Layer 12 of a small transformer language model trained on English Wikipedia (20 layers, counted from 0, width 128).
A neuron's activation on a vector x is SiLU(gate . x) times (in . x), where the dot is the dot product.

Input weights of the MLP neurons that the questions are about. A number n stands for (n - 500) times 0.0012.
n32 gate: 537 698 431 395 390 530 511 564 608 474 446 533 420 687 636 167 568 596 528 415 846 550 573 294 520 520 373 392 603 617 368 493 483 651 419 496 560 670 277 462 618 438 292 474 524 253 514 369 729 455 450 363 589 696 466 344 539 606 507 482 713 726 620 463 461 634 618 710 620 471 220 637 541 544 526 582 316 362 380 496 397 546 461 618 617 304 390 431 74 297 411 474 442 569 565 419 544 718 325 456 564 493 423 433 431 492 657 531 473 705 618 535 538 400 503 719 467 485 366 559 317 434 338 483 327 586 574 405
n40 gate: 688 486 666 618 688 560 568 556 409 448 265 348 575 512 523 275 445 440 438 300 488 462 508 426 389 234 561 390 413 467 442 635 533 344 478 235 658 591 705 485 513 373 500 706 516 481 454 752 281 541 561 306 542 597 328 309 524 542 422 486 489 596 551 392 419 686 888 496 615 550 577 731 541 471 408 463 563 580 567 489 583 439 380 307 362 337 424 458 554 196 439 724 620 594 625 547 402 551 313 642 507 770 324 738 609 540 560 591 546 436 488 528 476 500 609 647 525 563 609 569 268 599 529 635 533 528 415 624
n42 gate: 442 646 551 535 601 617 404 677 790 517 446 419 659 626 572 452 504 470 472 474 489 292 266 556 414 651 405 490 476 458 431 480 425 631 581 652 387 647 319 447 474 621 664 385 405 534 392 642 682 590 644 582 585 628 416 461 366 597 342 400 441 627 440 513 600 340 316 497 542 532 768 322 606 601 507 437 737 391 420 551 537 585 390 520 394 466 452 435 473 559 421 567 662 433 513 357 733 582 543 484 550 539 461 336 645 422 563 721 551 604 615 484 491 379 491 421 715 675 639 419 419 356 467 545 537 745 587 584
n97 gate: 344 459 581 520 528 567 617 626 559 476 635 161 566 617 371 664 474 341 445 422 493 568 532 479 526 529 386 651 514 429 576 333 566 474 667 479 356 511 558 448 555 471 758 559 518 554 550 524 295 612 443 592 693 446 658 634 608 460 546 562 638 606 559 324 533 567 536 545 574 566 396 493 490 353 503 479 441 209 622 254 715 568 460 609 354 487 459 646 299 532 561 630 500 549 597 411 548 428 421 476 563 338 616 624 708 329 659 400 507 363 325 607 557 366 554 478 306 745 387 683 441 550 323 630 570 277 576 620
n107 gate: 524 452 475 721 454 344 578 546 534 458 634 435 425 409 340 524 496 679 378 341 383 460 475 423 477 377 587 378 475 484 609 562 617 312 597 597 534 449 636 200 531 504 594 524 436 421 281 514 337 482 297 514 583 771 614 134 513 507 584 414 587 466 724 521 438 417 610 387 384 399 598 515 426 531 587 563 605 450 327 370 543 579 483 587 190 516 380 684 409 394 467 415 589 261 236 365 593 566 420 452 542 377 519 648 607 455 363 276 435 646 330 507 500 506 526 482 603 430 561 668 448 420 438 455 433 531 280 294
n128 gate: 547 567 570 583 472 556 325 510 540 656 475 493 496 459 447 636 671 535 616 395 578 440 521 304 274 362 415 432 510 466 482 473 469 384 530 286 346 546 309 542 379 393 316 572 353 496 480 579 478 548 550 517 496 583 490 616 510 303 375 451 449 414 657 389 557 458 633 414 470 750 625 496 524 405 268 527 522 545 524 447 570 217 480 531 655 458 503 702 390 364 543 444 397 629 536 405 446 391 650 510 839 373 571 699 238 570 539 373 730 399 352 510 751 396 544 622 402 671 374 493 515 557 392 346 731 575 396 566
n174 gate: 354 434 523 424 443 148 302 663 548 462 595 299 360 606 578 674 480 676 511 437 492 581 554 703 564 520 334 522 645 483 372 585 605 591 625 469 432 539 597 357 434 438 404 496 368 531 385 545 559 349 473 500 539 899 614 314 437 613 443 398 463 493 536 398 391 642 689 376 453 604 442 645 796 367 422 336 604 394 666 454 553 546 372 570 489 412 321 249 318 426 515 625 649 580 710 400 559 629 452 382 538 689 743 362 329 416 571 300 685 386 488 268 592 476 366 531 353 571 511 357 448 469 471 545 414 337 625 257
n222 gate: 358 656 554 572 223 511 517 539 564 454 384 452 538 469 460 462 590 359 513 354 519 405 558 532 691 676 526 314 597 655 621 413 519 646 695 399 436 682 518 578 618 537 346 430 594 460 377 305 421 650 599 479 354 689 335 454 453 537 591 473 475 446 508 386 426 460 671 351 466 710 610 409 380 441 310 609 508 477 496 657 374 631 473 238 528 381 497 431 328 518 617 564 612 482 493 263 389 535 472 451 675 662 305 597 460 500 588 485 412 500 396 258 448 581 575 674 580 479 290 406 711 592 604 817 298 346 600 604
n236 gate: 304 490 611 333 375 489 561 653 586 326 372 517 388 477 653 531 440 478 550 406 545 475 604 475 640 601 464 566 561 658 566 438 525 563 521 651 598 496 612 603 757 548 472 454 429 486 700 539 671 507 442 570 326 500 304 510 533 309 517 338 444 598 493 304 577 208 566 588 510 517 452 648 577 445 535 486 440 304 245 634 550 645 433 330 157 401 394 279 569 368 274 610 430 393 395 559 583 538 507 614 621 360 272 519 303 504 523 605 446 603 592 401 696 629 636 478 458 567 557 617 552 354 708 664 419 458 574 568
n247 gate: 328 405 530 551 659 591 482 436 616 346 524 445 412 549 430 457 484 454 700 489 404 188 542 616 472 773 285 663 443 530 601 209 507 307 511 420 420 700 544 711 677 403 530 537 548 558 443 418 433 470 423 662 539 680 613 270 560 637 357 293 526 507 329 365 648 473 312 515 348 393 632 319 769 750 696 593 337 535 414 527 428 550 418 618 523 566 394 338 438 481 600 432 699 789 320 607 449 522 596 588 545 435 484 228 215 492 585 481 569 572 504 524 486 521 655 519 368 478 572 427 369 346 522 555 676 370 426 394
n328 gate: 441 404 308 536 544 480 438 752 410 517 497 526 726 313 703 389 561 510 598 420 674 678 407 436 682 443 549 256 503 461 535 560 515 462 390 745 529 695 433 357 402 447 460 675 658 503 623 551 204 381 409 577 486 475 551 453 630 722 548 443 520 326 504 523 402 531 542 354 405 581 560 471 537 547 477 625 482 220 405 493 490 358 333 597 503 412 497 653 521 525 333 708 506 644 419 364 470 463 413 447 748 549 551 656 531 370 500 524 601 517 617 649 654 444 689 447 357 688 538 583 590 469 397 540 456 504 602 668
n388 gate: 651 500 550 418 425 375 449 301 541 482 471 280 564 492 463 333 205 360 649 545 682 489 633 394 436 627 591 636 539 415 606 372 516 675 375 586 410 573 437 823 528 526 353 395 496 395 442 468 485 631 435 597 609 552 358 437 447 647 631 536 423 490 560 582 515 406 330 387 476 608 416 462 426 580 566 426 354 460 397 486 600 489 289 458 479 507 730 475 566 559 544 404 376 489 568 410 521 503 392 787 574 637 146 366 188 644 386 598 721 429 367 309 416 316 315 460 469 458 443 541 354 373 438 506 323 538 474 393
n396 gate: 387 422 603 601 717 460 347 482 477 354 520 465 500 374 508 374 439 463 622 351 586 287 585 330 656 450 396 683 275 607 654 454 520 629 472 663 377 623 478 686 475 586 357 529 477 440 256 410 607 598 493 329 466 549 529 565 595 594 334 548 525 684 404 313 568 322 439 598 297 465 481 313 674 390 554 435 535 432 347 243 441 418 263 322 591 324 655 530 582 436 507 262 601 467 378 290 617 679 482 774 493 655 500 569 320 457 531 638 407 526 485 602 411 473 543 508 468 806 544 450 308 448 411 460 496 677 417 577
n433 gate: 688 473 372 409 587 365 440 429 446 382 539 366 654 640 467 527 496 580 669 469 605 504 488 488 285 409 355 702 301 339 797 569 712 404 377 516 617 508 543 397 593 606 434 442 416 504 474 288 413 437 431 457 613 516 445 395 441 729 605 507 887 436 458 313 590 644 590 752 394 519 435 357 782 404 341 504 462 625 260 303 731 589 247 322 382 478 397 811 322 520 706 591 521 623 489 207 466 446 722 623 405 778 453 384 333 475 470 436 480 587 591 460 572 392 669 598 488 745 624 477 500 613 562 461 461 496 574 425
n32 in: 245 340 629 511 603 416 629 551 523 489 546 582 396 244 481 612 446 637 435 529 395 455 567 624 656 657 377 414 589 412 632 650 615 350 678 341 686 526 648 646 663 496 496 608 423 616 612 485 542 511 451 582 429 212 456 331 466 436 406 585 471 372 539 659 564 463 416 715 602 566 485 660 500 514 849 547 272 353 434 604 345 403 555 425 631 531 461 257 601 549 545 394 418 522 503 379 571 593 493 600 558 334 363 580 367 683 611 567 220 474 534 721 646 487 643 288 611 370 389 610 350 703 504 583 584 476 360 669
n40 in: 463 652 419 526 608 607 544 381 601 565 428 115 548 656 567 504 400 608 578 522 638 441 461 234 345 560 492 579 434 517 700 604 483 511 340 639 427 399 643 450 477 409 496 670 452 426 576 390 692 363 363 392 426 322 665 470 261 480 344 557 572 493 613 692 508 457 484 310 456 478 669 647 348 638 616 466 496 304 485 590 728 403 478 560 397 734 415 629 202 575 523 642 596 515 416 287 418 343 244 474 653 681 451 660 477 455 652 539 547 258 755 379 407 420 472 457 649 519 434 507 432 433 560 493 447 789 191 677
n42 in: 589 372 445 477 452 707 513 364 407 507 760 664 425 307 664 630 707 476 607 358 612 347 414 503 558 564 400 407 452 614 469 374 424 358 477 541 593 403 593 663 444 406 513 540 733 493 639 470 610 331 562 679 535 697 456 383 367 609 500 592 483 339 539 503 535 514 454 507 621 458 716 370 473 262 753 413 658 674 649 566 630 566 497 682 392 629 559 611 444 388 420 446 482 517 578 407 408 683 647 573 409 441 493 376 609 421 551 341 670 490 327 509 607 469 475 468 335 470 414 355 686 566 414 439 402 449 619 599
n97 in: 331 679 584 420 281 358 458 347 623 435 412 655 420 363 444 524 710 566 439 376 674 504 507 399 531 485 570 650 489 535 399 557 406 547 599 665 197 419 325 514 481 343 486 371 385 463 476 486 603 554 615 546 489 538 634 461 530 737 276 524 561 638 481 472 519 467 545 374 615 552 657 388 331 450 578 410 370 591 402 452 361 737 466 574 363 524 360 600 574 691 522 398 308 379 476 450 556 717 329 535 536 490 329 511 405 932 709 456 378 475 606 470 474 404 636 331 571 643 375 588 443 493 762 316 626 543 372 274
n107 in: 351 593 534 500 476 497 552 503 565 306 592 606 514 408 496 536 471 573 548 480 380 587 528 249 587 393 458 282 411 367 637 593 656 522 656 421 568 497 450 476 530 409 266 278 356 545 367 486 507 507 427 410 486 401 606 399 497 525 636 497 534 458 486 516 500 469 220 564 503 435 440 406 598 317 510 422 568 560 330 503 583 653 680 567 578 509 335 573 598 824 399 497 735 627 229 347 741 553 312 463 640 648 281 632 552 475 606 309 542 531 422 392 355 435 410 659 510 534 383 447 468 521 424 367 476 673 380 445
n128 in: 645 229 321 386 383 521 555 555 554 847 399 384 349 584 433 500 539 535 430 354 485 510 358 534 584 521 420 554 476 561 381 510 415 468 457 552 410 577 477 446 559 574 704 635 842 451 640 588 575 435 228 590 545 539 339 591 630 571 422 398 564 749 475 447 180 545 401 527 539 500 426 605 473 487 473 443 514 360 734 271 565 490 664 577 463 516 573 483 689 482 465 698 362 548 438 470 579 370 382 600 340 576 562 358 514 605 439 497 458 459 514 440 466 500 338 634 311 544 397 440 302 392 453 463 446 320 606 524
n174 in: 629 492 692 228 528 277 724 585 517 464 442 586 513 430 696 624 560 397 564 441 767 682 402 637 409 432 566 468 455 363 334 476 525 606 626 434 573 479 691 213 560 563 488 839 342 376 110 849 492 577 728 532 653 705 597 277 436 647 627 375 500 512 509 551 312 451 576 230 543 654 633 672 729 555 568 444 470 458 573 616 480 409 530 504 407 402 610 459 517 638 566 516 576 512 577 524 524 488 863 646 435 516 756 555 627 534 542 512 591 232 454 391 548 371 389 609 634 676 475 500 372 264 429 551 645 701 383 423
n222 in: 396 325 686 535 348 755 444 463 711 581 507 550 445 559 602 659 725 504 404 665 689 443 534 368 594 612 395 475 612 395 671 435 556 727 748 634 558 406 253 658 484 508 344 485 484 553 609 452 458 430 632 403 451 611 496 500 404 718 738 497 471 511 671 479 527 451 653 555 649 510 454 488 507 529 547 591 531 452 522 485 709 346 510 403 467 445 482 715 583 496 402 511 553 545 373 442 360 384 536 575 758 656 698 396 653 476 378 639 233 670 504 592 570 560 631 466 752 475 265 529 838 447 493 403 650 405 787 485
n236 in: 617 697 547 519 520 586 649 492 442 274 616 337 715 420 480 433 323 504 500 466 71 608 698 481 500 295 404 423 646 535 484 351 545 587 470 274 438 691 362 562 568 411 373 392 777 512 399 465 357 449 452 431 432 532 598 562 464 447 785 613 353 589 558 587 653 429 504 457 354 645 448 575 550 714 366 712 409 671 621 683 496 524 529 191 632 308 719 448 316 625 484 441 626 598 414 664 428 313 585 492 539 462 722 369 713 675 319 460 516 402 533 478 507 436 439 342 649 404 674 545 648 776 687 677 477 614 621 461
n247 in: 390 439 318 440 354 264 489 677 425 668 613 645 376 627 439 331 624 691 631 496 546 508 679 535 483 492 480 396 449 472 544 496 511 515 385 556 450 612 620 488 678 528 515 302 405 668 440 652 673 822 500 535 645 679 307 450 313 309 504 386 302 452 496 466 395 556 537 441 643 530 532 625 539 385 581 465 421 434 688 424 464 476 544 669 445 679 584 464 520 399 649 343 310 666 361 420 649 277 546 358 288 693 748 500 342 366 559 724 612 681 193 380 351 389 339 459 446 399 695 142 794 524 489 440 590 635 541 397
n328 in: 571 571 454 584 412 273 557 559 482 444 685 341 647 433 582 624 592 705 516 306 645 696 306 559 377 504 507 363 686 320 615 537 400 588 656 415 507 500 438 155 312 525 459 325 585 543 480 552 474 510 382 374 593 316 472 404 458 540 642 503 428 411 533 584 644 472 540 261 363 450 407 574 472 697 431 579 574 344 538 596 496 468 493 623 566 506 507 689 518 514 314 643 469 553 497 330 284 551 466 486 479 668 635 908 511 411 464 624 657 535 569 652 674 554 519 460 395 572 493 486 684 461 490 598 354 406 453 482
n388 in: 545 616 464 379 416 323 383 478 286 489 419 521 477 461 463 593 295 365 429 366 158 559 379 270 296 530 360 567 176 372 674 652 326 476 556 409 569 408 472 529 487 615 635 692 538 640 507 561 515 594 526 560 456 762 316 557 547 362 456 524 621 709 561 535 526 496 451 669 451 534 626 389 647 637 457 600 252 540 655 621 81 371 408 521 482 483 549 467 322 616 452 464 558 456 438 215 409 436 454 634 428 751 438 568 471 677 493 382 507 529 481 373 513 523 467 500 324 418 306 461 519 485 542 448 446 516 369 612
n396 in: 583 468 508 461 360 598 512 373 301 569 500 484 629 588 655 355 461 554 508 488 504 329 363 435 413 303 429 769 566 174 340 428 533 698 361 699 448 458 408 516 422 445 275 577 530 642 368 516 509 471 408 540 316 508 639 500 595 538 554 424 690 422 289 468 420 508 517 614 504 419 277 435 573 81 584 443 582 672 309 383 331 479 639 468 614 519 330 479 345 572 927 201 504 595 594 345 607 604 387 564 610 752 675 756 525 391 527 384 521 414 266 481 530 530 452 449 695 975 277 429 500 584 392 411 399 610 466 545
n433 in: 562 121 639 533 267 212 586 685 700 393 500 433 473 408 253 595 703 500 484 475 322 531 570 295 303 590 596 551 578 443 588 735 684 256 701 656 427 386 272 449 511 562 470 610 300 294 361 606 419 667 759 403 601 451 633 445 708 820 557 484 318 508 473 571 513 827 616 393 504 467 368 299 496 638 660 670 790 476 577 719 470 675 504 592 620 456 384 360 465 606 610 607 542 855 619 563 596 563 771 454 504 508 49 455 699 354 565 360 522 595 487 281 523 469 449 544 605 504 535 642 532 531 517 422 534 324 398 690

Each question shows a token from some text and the vector x that enters the MLP there. A number n stands for (n - 500) times 0.016.

" family": 432 454 443 577 440 454 684 583 566 549 493 536 531 468 459 433 539 627 441 593 422 411 423 353 469 526 587 482 513 539 469 449 530 642 375 494 442 486 436 440 450 462 625 303 495 533 599 476 608 606 578 409 535 569 579 486 408 574 611 554 443 447 561 471 501 324 541 639 734 506 401 525 460 488 585 397 565 611 563 501 328 508 575 526 577 582 260 582 498 480 236 483 396 516 484 578 537 704 638 500 533 547 566 563 416 581 526 326 459 369 457 510 479 507 343 605 553 403 554 411 537 674 491 360 442 530 465 636
The three highest activations, in order: n32, n107, n174

" inv": 716 474 459 432 564 669 514 441 426 509 548 653 553 529 593 526 467 609 413 612 405 653 574 526 606 697 524 487 559 490 549 457 462 578 443 565 630 321 488 519 570 741 581 390 546 614 592 585 347 380 601 607 424 336 353 538 481 381 526 451 417 553 417 594 438 605 305 402 652 520 468 483 505 497 522 548 609 752 503 337 365 418 631 437 614 720 521 511 504 544 583 661 389 446 527 526 508 587 440 537 428 487 464 534 568 473 418 399 379 427 587 435 408 365 392 606 468 426 489 528 508 765 421 491 252 527 421 346
The three highest activations, in order: n433, n222, n97

"m": 453 564 521 416 545 473 476 586 545 478 490 547 441 477 660 535 346 528 379 536 657 494 490 412 522 585 600 374 503 464 483 614 244 606 492 588 566 587 487 557 361 507 645 573 610 511 739 543 415 409 524 600 449 456 337 519 492 579 477 519 448 426 518 461 393 521 476 571 563 577 558 634 503 502 359 531 486 532 902 526 477 532 550 486 470 521 483 704 515 453 518 638 386 594 484 568 551 540 535 499 427 426 777 409 717 529 364 435 519 646 439 277 467 351 228 494 470 564 439 468 626 617 383 301 390 546 456 533
The three highest activations, in order: n174, n328, n32

" |": 433 437 506 489 365 537 595 520 544 512 433 668 432 541 602 451 492 374 471 572 581 500 497 398 499 503 542 429 504 343 429 454 459 516 606 483 639 467 544 467 470 523 473 468 495 491 344 507 479 422 479 533 385 432 474 567 541 471 522 754 449 397 363 547 483 499 553 604 705 427 425 473 438 486 530 525 524 499 498 495 507 603 499 565 490 543 412 569 511 538 494 494 426 647 585 436 471 548 537 612 444 417 405 525 467 519 498 493 458 467 493 600 457 661 459 415 637 464 455 713 513 481 531 339 505 537 388 381
The most active neuron and its activation: n32, at about 2.3

"tal": 485 499 434 413 414 541 634 455 445 446 726 616 485 486 545 399 466 518 404 600 377 473 550 299 443 439 420 540 334 452 607 575 361 623 435 496 419 520 448 533 466 462 460 434 459 516 305 554 506 372 555 430 432 490 621 526 338 494 573 592 455 431 322 534 465 377 565 589 636 501 547 394 388 443 473 506 415 533 362 555 565 400 599 482 364 596 484 549 476 468 457 516 471 373 440 529 535 383 416 448 347 593 673 587 509 441 555 431 441 551 397 545 385 677 522 522 457 534 414 455 518 399 560 494 576 789 331 560
The two highest activations, in order: n396, n107

"om": 598 341 633 411 519 472 560 306 425 515 520 534 545 508 535 482 478 463 394 650 504 460 422 650 436 602 326 478 554 548 463 663 280 363 531 729 524 401 611 467 368 555 616 595 553 459 709 620 398 346 480 597 448 464 316 558 396 518 624 621 557 467 424 444 413 484 401 609 532 503 516 575 400 465 444 517 591 440 766 458 633 489 597 439 494 535 628 598 543 428 589 621 512 629 541 634 513 620 700 404 668 573 683 513 591 604 385 472 419 386 581 251 508 400 334 444 522 579 463 496 606 645 405 400 433 654 547 571
The most active neuron and its activation: n107, at about 0.24

" f": 421 381 586 491 355 431 550 551 482 513 450 556 544 572 413 411 494 630 309 334 246 570 578 551 642 425 450 473 556 397 339 382 400 555 354 483 446 438 556 594 364 628 531 430 762 680 502 538 511 472 546 561 541 515 572 467 252 356 549 470 474 242 560 446 402 566 406 518 559 515 617 282 467 356 417 513 495 545 495 541 229 447 417 669 597 565 475 541 496 588 602 487 462 523 530 522 531 491 496 395 297 540 554 476 721 713 375 351 375 468 481 491 476 541 303 666 498 386 513 490 544 654 510 476 693 570 625 627
Which neuron lights up most? n40

" ": 353 415 565 368 601 505 697 553 427 597 476 493 480 531 544 514 509 630 537 412 449 565 440 529 445 524 571 287 456 347 412 473 435 574 291 526 425 481 708 559 539 644 521 409 485 617 408 576 549 460 474 546 378 521 551 509 394 560 596 465 594 469 547 482 424 547 477 470 571 453 457 535 482 506 500 534 522 525 528 597 534 510 615 562 531 646 467 554 454 507 512 442 366 522 561 411 540 494 485 525 428 439 521 457 563 532 492 500 391 489 560 620 467 419 478 452 555 524 435 529 416 411 513 359 460 573 421 479
The three highest activations, in order: n107, n433, n236

"p": 491 569 389 344 380 538 672 603 423 512 465 537 496 402 527 434 349 577 425 516 547 590 577 397 467 467 515 423 506 434 448 463 464 613 516 416 466 436 402 554 398 682 408 450 443 648 388 494 606 457 539 576 393 468 592 605 442 548 546 498 315 431 473 445 522 549 465 547 641 355 640 444 509 389 315 457 459 571 477 617 568 374 622 481 581 459 436 532 497 504 499 505 497 576 414 372 461 391 473 389 567 371 503 529 543 454 551 660 535 476 518 510 445 670 452 630 449 400 420 555 736 591 551 448 403 575 418 573
The most active neuron and its activation: n222, at about 7.6

" her": 567 523 502 469 453 317 467 428 429 594 584 597 467 541 557 454 431 633 487 495 357 467 455 580 355 380 643 423 540 323 363 402 569 655 400 617 341 448 402 437 500 520 756 448 589 520 440 575 341 532 631 485 509 390 586 442 390 616 631 566 303 471 403 644 451 325 533 580 564 518 571 498 592 505 605 541 378 392 416 403 294 525 383 648 561 573 308 440 649 566 303 566 455 568 613 610 401 549 563 436 481 416 623 287 581 402 715 368 513 466 548 513 319 636 373 470 425 504 653 373 578 544 504 323 541 646 484 644
The three highest activations, in order: n174, n328, n42

"ley": 379 435 400 555 504 510 704 543 544 488 586 474 563 470 517 512 633 619 362 672 530 593 524 487 389 403 440 448 514 349 442 560 647 712 479 533 513 412 515 429 590 459 427 553 267 628 268 478 401 416 540 496 416 455 490 571 538 668 569 611 406 385 324 631 492 450 616 491 661 339 545 378 437 499 594 311 431 609 507 534 455 500 594 449 527 681 463 395 602 633 495 483 347 486 484 514 364 477 544 534 555 415 537 450 430 561 534 371 516 463 573 422 429 685 285 441 536 358 427 501 618 505 647 367 559 548 421 492
The two highest activations, in order: n128, n388

" home": 471 618 462 588 428 567 552 533 547 513 511 478 567 503 482 424 445 499 542 560 565 537 470 485 496 483 539 508 591 464 482 441 529 660 465 567 428 451 321 494 419 535 673 408 503 562 542 445 593 482 461 435 490 401 528 491 320 425 635 617 360 660 428 392 421 240 510 488 719 429 449 458 462 290 576 353 519 638 666 546 458 519 431 608 554 697 324 428 468 572 434 441 345 570 538 573 527 496 412 474 408 523 394 532 606 635 514 458 459 565 476 482 352 736 342 512 512 508 426 420 470 486 442 442 541 477 472 508
The three highest activations, in order: n42, n174, n236

" Br": 612 547 362 441 616 510 719 462 538 494 497 515 433 552 566 515 475 585 433 554 492 540 571 472 423 442 418 362 600 456 453 332 214 418 131 556 399 489 514 465 612 428 430 344 489 813 480 528 240 352 516 579 344 338 493 643 474 270 557 325 535 422 451 618 460 396 384 463 561 476 408 543 471 530 449 326 493 658 581 428 438 270 486 455 497 451 473 389 566 552 563 445 521 532 590 579 430 548 479 541 342 395 457 520 471 503 529 246 459 526 609 451 441 327 313 580 477 362 531 675 707 664 583 288 426 555 470 338
The most active neuron and its activation: n433, at about 1

".": 438 470 485 395 407 471 674 466 629 420 410 437 613 475 499 452 613 436 573 581 627 545 577 602 445 375 586 360 563 435 411 487 694 553 462 574 591 512 593 484 316 452 506 496 561 526 417 634 593 426 505 545 329 461 593 570 521 506 623 405 468 514 455 389 431 501 495 562 661 431 554 496 445 490 523 661 431 461 662 391 586 502 530 621 464 587 434 379 640 455 512 712 345 609 688 476 493 454 384 463 494 413 722 454 570 399 589 337 343 480 520 799 556 428 271 456 550 442 432 742 679 624 276 331 528 495 526 463
The most active neuron and its activation: n328, at about 3.7

"or": 416 564 413 586 646 633 578 473 386 449 460 572 433 551 521 540 586 504 419 354 527 524 550 276 424 377 599 474 400 481 541 476 465 529 528 491 526 440 502 482 247 610 467 504 479 664 651 409 428 498 504 380 579 426 514 586 551 454 682 668 472 473 327 681 520 476 407 575 496 357 568 565 406 375 454 554 567 605 497 401 564 373 487 378 605 603 534 419 486 479 605 680 453 587 490 459 505 493 565 389 502 531 404 418 678 392 418 526 405 481 533 615 480 563 420 445 435 536 426 522 692 509 643 440 467 550 281 470
The three highest activations, in order: n97, n128, n328

" life": 554 472 512 542 400 531 620 563 452 513 467 567 567 356 471 478 475 567 531 561 325 502 391 362 492 463 565 455 573 495 461 515 426 664 417 539 431 490 402 429 534 520 497 536 529 664 564 534 570 540 566 350 479 408 571 533 354 421 602 513 458 548 436 367 477 417 605 460 643 496 506 437 553 465 639 328 524 536 656 410 534 515 506 469 467 700 263 374 484 486 368 482 357 556 524 708 430 543 455 560 525 502 592 641 566 557 456 315 334 545 474 496 509 681 328 430 545 405 542 391 530 586 368 510 526 517 422 583
Which neuron lights up most? n174

" tr": 560 624 357 602 658 566 463 544 439 597 291 362 449 675 512 501 420 596 447 519 488 601 663 461 477 524 393 401 555 431 481 453 197 755 357 534 394 592 515 426 420 417 738 443 456 707 581 559 468 425 501 567 368 273 550 529 279 292 557 532 428 420 529 586 358 351 537 460 516 248 378 525 463 596 268 396 580 509 588 517 435 326 518 508 675 426 389 481 538 363 637 335 307 426 543 601 433 773 438 491 359 293 598 484 398 494 307 309 444 510 348 373 459 510 364 490 388 331 302 658 507 634 525 391 490 478 525 424
The two highest activations, in order: n128, n107

"ik": 447 504 356 320 512 483 611 568 403 407 479 392 712 622 520 497 447 604 467 656 486 549 550 490 576 414 782 493 493 365 449 397 428 407 319 418 414 133 548 498 532 503 685 450 583 502 487 472 721 457 603 418 478 371 344 523 294 303 661 575 432 468 506 442 557 523 530 415 641 371 551 772 429 533 431 370 439 560 676 657 606 463 692 557 456 623 630 476 541 576 444 540 505 298 572 585 644 443 681 458 431 438 334 462 635 455 500 546 509 561 508 372 531 575 474 550 487 353 434 457 531 659 536 475 396 437 393 649
Which neuron lights up most? n236

"2": 333 532 538 457 405 591 532 505 499 446 578 587 400 561 466 498 468 644 505 542 564 548 712 289 404 451 654 468 276 323 354 489 357 620 541 462 657 499 400 656 408 460 611 452 410 453 482 425 586 421 482 408 522 471 412 553 527 456 526 636 338 497 340 490 536 485 384 548 575 339 594 446 608 485 534 331 617 517 344 629 417 439 497 529 621 549 568 479 540 500 552 343 346 580 672 454 453 559 471 472 498 703 352 448 492 526 589 365 348 501 561 475 422 614 506 607 439 519 392 529 509 457 373 305 567 566 387 527
The three highest activations, in order: n396, n388, n32

"am": 490 484 555 585 498 471 609 540 528 424 627 633 582 492 447 530 388 563 498 545 409 527 509 323 588 398 581 510 423 432 610 616 484 593 451 664 584 558 454 435 433 513 448 555 430 537 539 543 426 505 524 504 457 450 592 444 339 550 603 643 415 345 446 517 450 597 524 539 584 365 419 517 308 575 369 494 425 691 440 558 647 446 631 544 428 591 500 494 545 551 546 543 494 634 589 631 436 509 574 517 519 442 682 685 497 357 399 506 463 604 589 512 380 580 299 495 443 510 436 444 694 428 494 396 471 680 452 599
The three highest activations, in order: n328, n107, n128

" C": 405 507 534 586 326 456 736 637 575 473 685 581 461 544 601 562 486 694 499 584 548 525 709 429 478 408 405 566 462 152 417 479 410 265 435 637 504 461 562 440 525 610 392 279 420 641 492 464 572 432 489 495 430 478 561 552 441 538 551 483 584 414 444 579 590 437 503 471 583 428 619 503 411 445 487 547 454 596 594 333 393 400 582 597 615 430 369 344 446 608 605 489 460 669 530 484 472 632 515 571 375 462 442 595 392 553 457 525 426 498 480 472 331 581 641 613 507 495 522 494 528 559 422 309 570 636 388 392
The three highest activations, in order: n107, n247, n433

" m": 506 524 542 252 476 328 644 512 607 564 399 482 530 439 571 600 347 634 503 488 522 622 553 315 655 574 495 466 537 500 346 481 577 475 319 526 540 512 441 461 428 533 637 302 584 729 672 613 455 545 562 473 467 542 620 482 352 301 542 355 437 434 531 482 287 583 454 480 582 351 495 588 475 615 465 707 465 701 620 506 378 675 336 632 498 523 547 523 557 528 581 565 315 633 513 598 491 599 632 516 351 415 554 430 711 581 384 410 558 441 564 455 472 494 390 478 509 633 535 482 603 772 395 289 543 580 530 572
The three highest activations, in order: n40, n32, n107

"97": 399 510 511 329 465 569 651 397 534 574 553 482 519 453 449 505 525 654 515 556 563 489 525 565 405 558 641 559 370 409 530 435 379 601 625 644 661 413 447 653 371 417 629 454 354 527 356 443 577 482 481 580 633 258 547 555 407 354 464 514 412 495 396 551 424 511 490 596 457 395 420 466 583 477 447 393 665 512 544 604 472 455 534 515 502 530 518 537 431 538 661 578 281 529 624 374 462 393 344 574 645 619 426 458 425 496 640 418 453 240 515 470 379 708 353 476 443 487 517 247 523 572 347 381 446 618 479 529
Which neuron lights up most? n388

"uss": 496 414 354 489 551 460 602 405 551 632 669 562 379 586 664 597 485 567 388 512 433 455 650 364 461 382 503 491 529 371 482 493 453 662 465 537 430 429 572 672 439 461 525 270 426 521 604 584 508 399 401 383 554 498 568 512 475 459 688 408 451 465 434 620 470 495 536 496 503 479 486 536 447 397 729 535 544 691 436 510 561 435 648 434 513 713 423 535 622 500 456 505 425 522 532 504 485 455 515 462 495 518 272 453 601 537 490 420 559 432 511 379 446 614 539 454 464 504 445 505 546 549 563 455 465 411 281 494
Which neuron lights up most? n107

" Th": 590 568 446 471 392 471 671 670 788 590 505 508 462 516 533 400 422 550 442 424 493 521 381 498 370 565 575 547 395 423 536 422 378 412 442 520 462 431 504 504 453 601 369 315 405 603 581 506 490 553 618 535 590 510 503 494 493 460 536 702 461 411 400 553 443 401 401 394 644 500 541 424 509 393 570 437 562 576 595 270 409 469 561 589 477 491 417 506 456 465 616 521 439 479 569 600 420 363 431 458 510 321 493 680 581 551 349 390 508 400 433 424 290 467 231 575 416 507 523 703 635 498 524 475 558 618 479 529
The three highest activations, in order: n97, n107, n128

"6": 358 493 515 371 472 519 704 444 566 484 570 627 471 513 508 470 540 586 456 516 642 613 601 380 402 430 573 593 284 287 471 410 454 499 392 411 630 477 504 486 462 472 483 506 501 514 591 449 674 527 525 421 274 420 376 463 574 479 531 509 511 573 401 466 555 437 395 530 589 380 525 352 551 377 567 412 571 625 391 599 297 432 426 545 481 472 544 485 511 537 583 387 340 700 635 488 437 561 536 572 470 480 462 482 435 578 498 432 401 574 576 434 435 637 521 591 389 437 356 566 480 490 441 390 672 495 401 563
The two highest activations, in order: n396, n32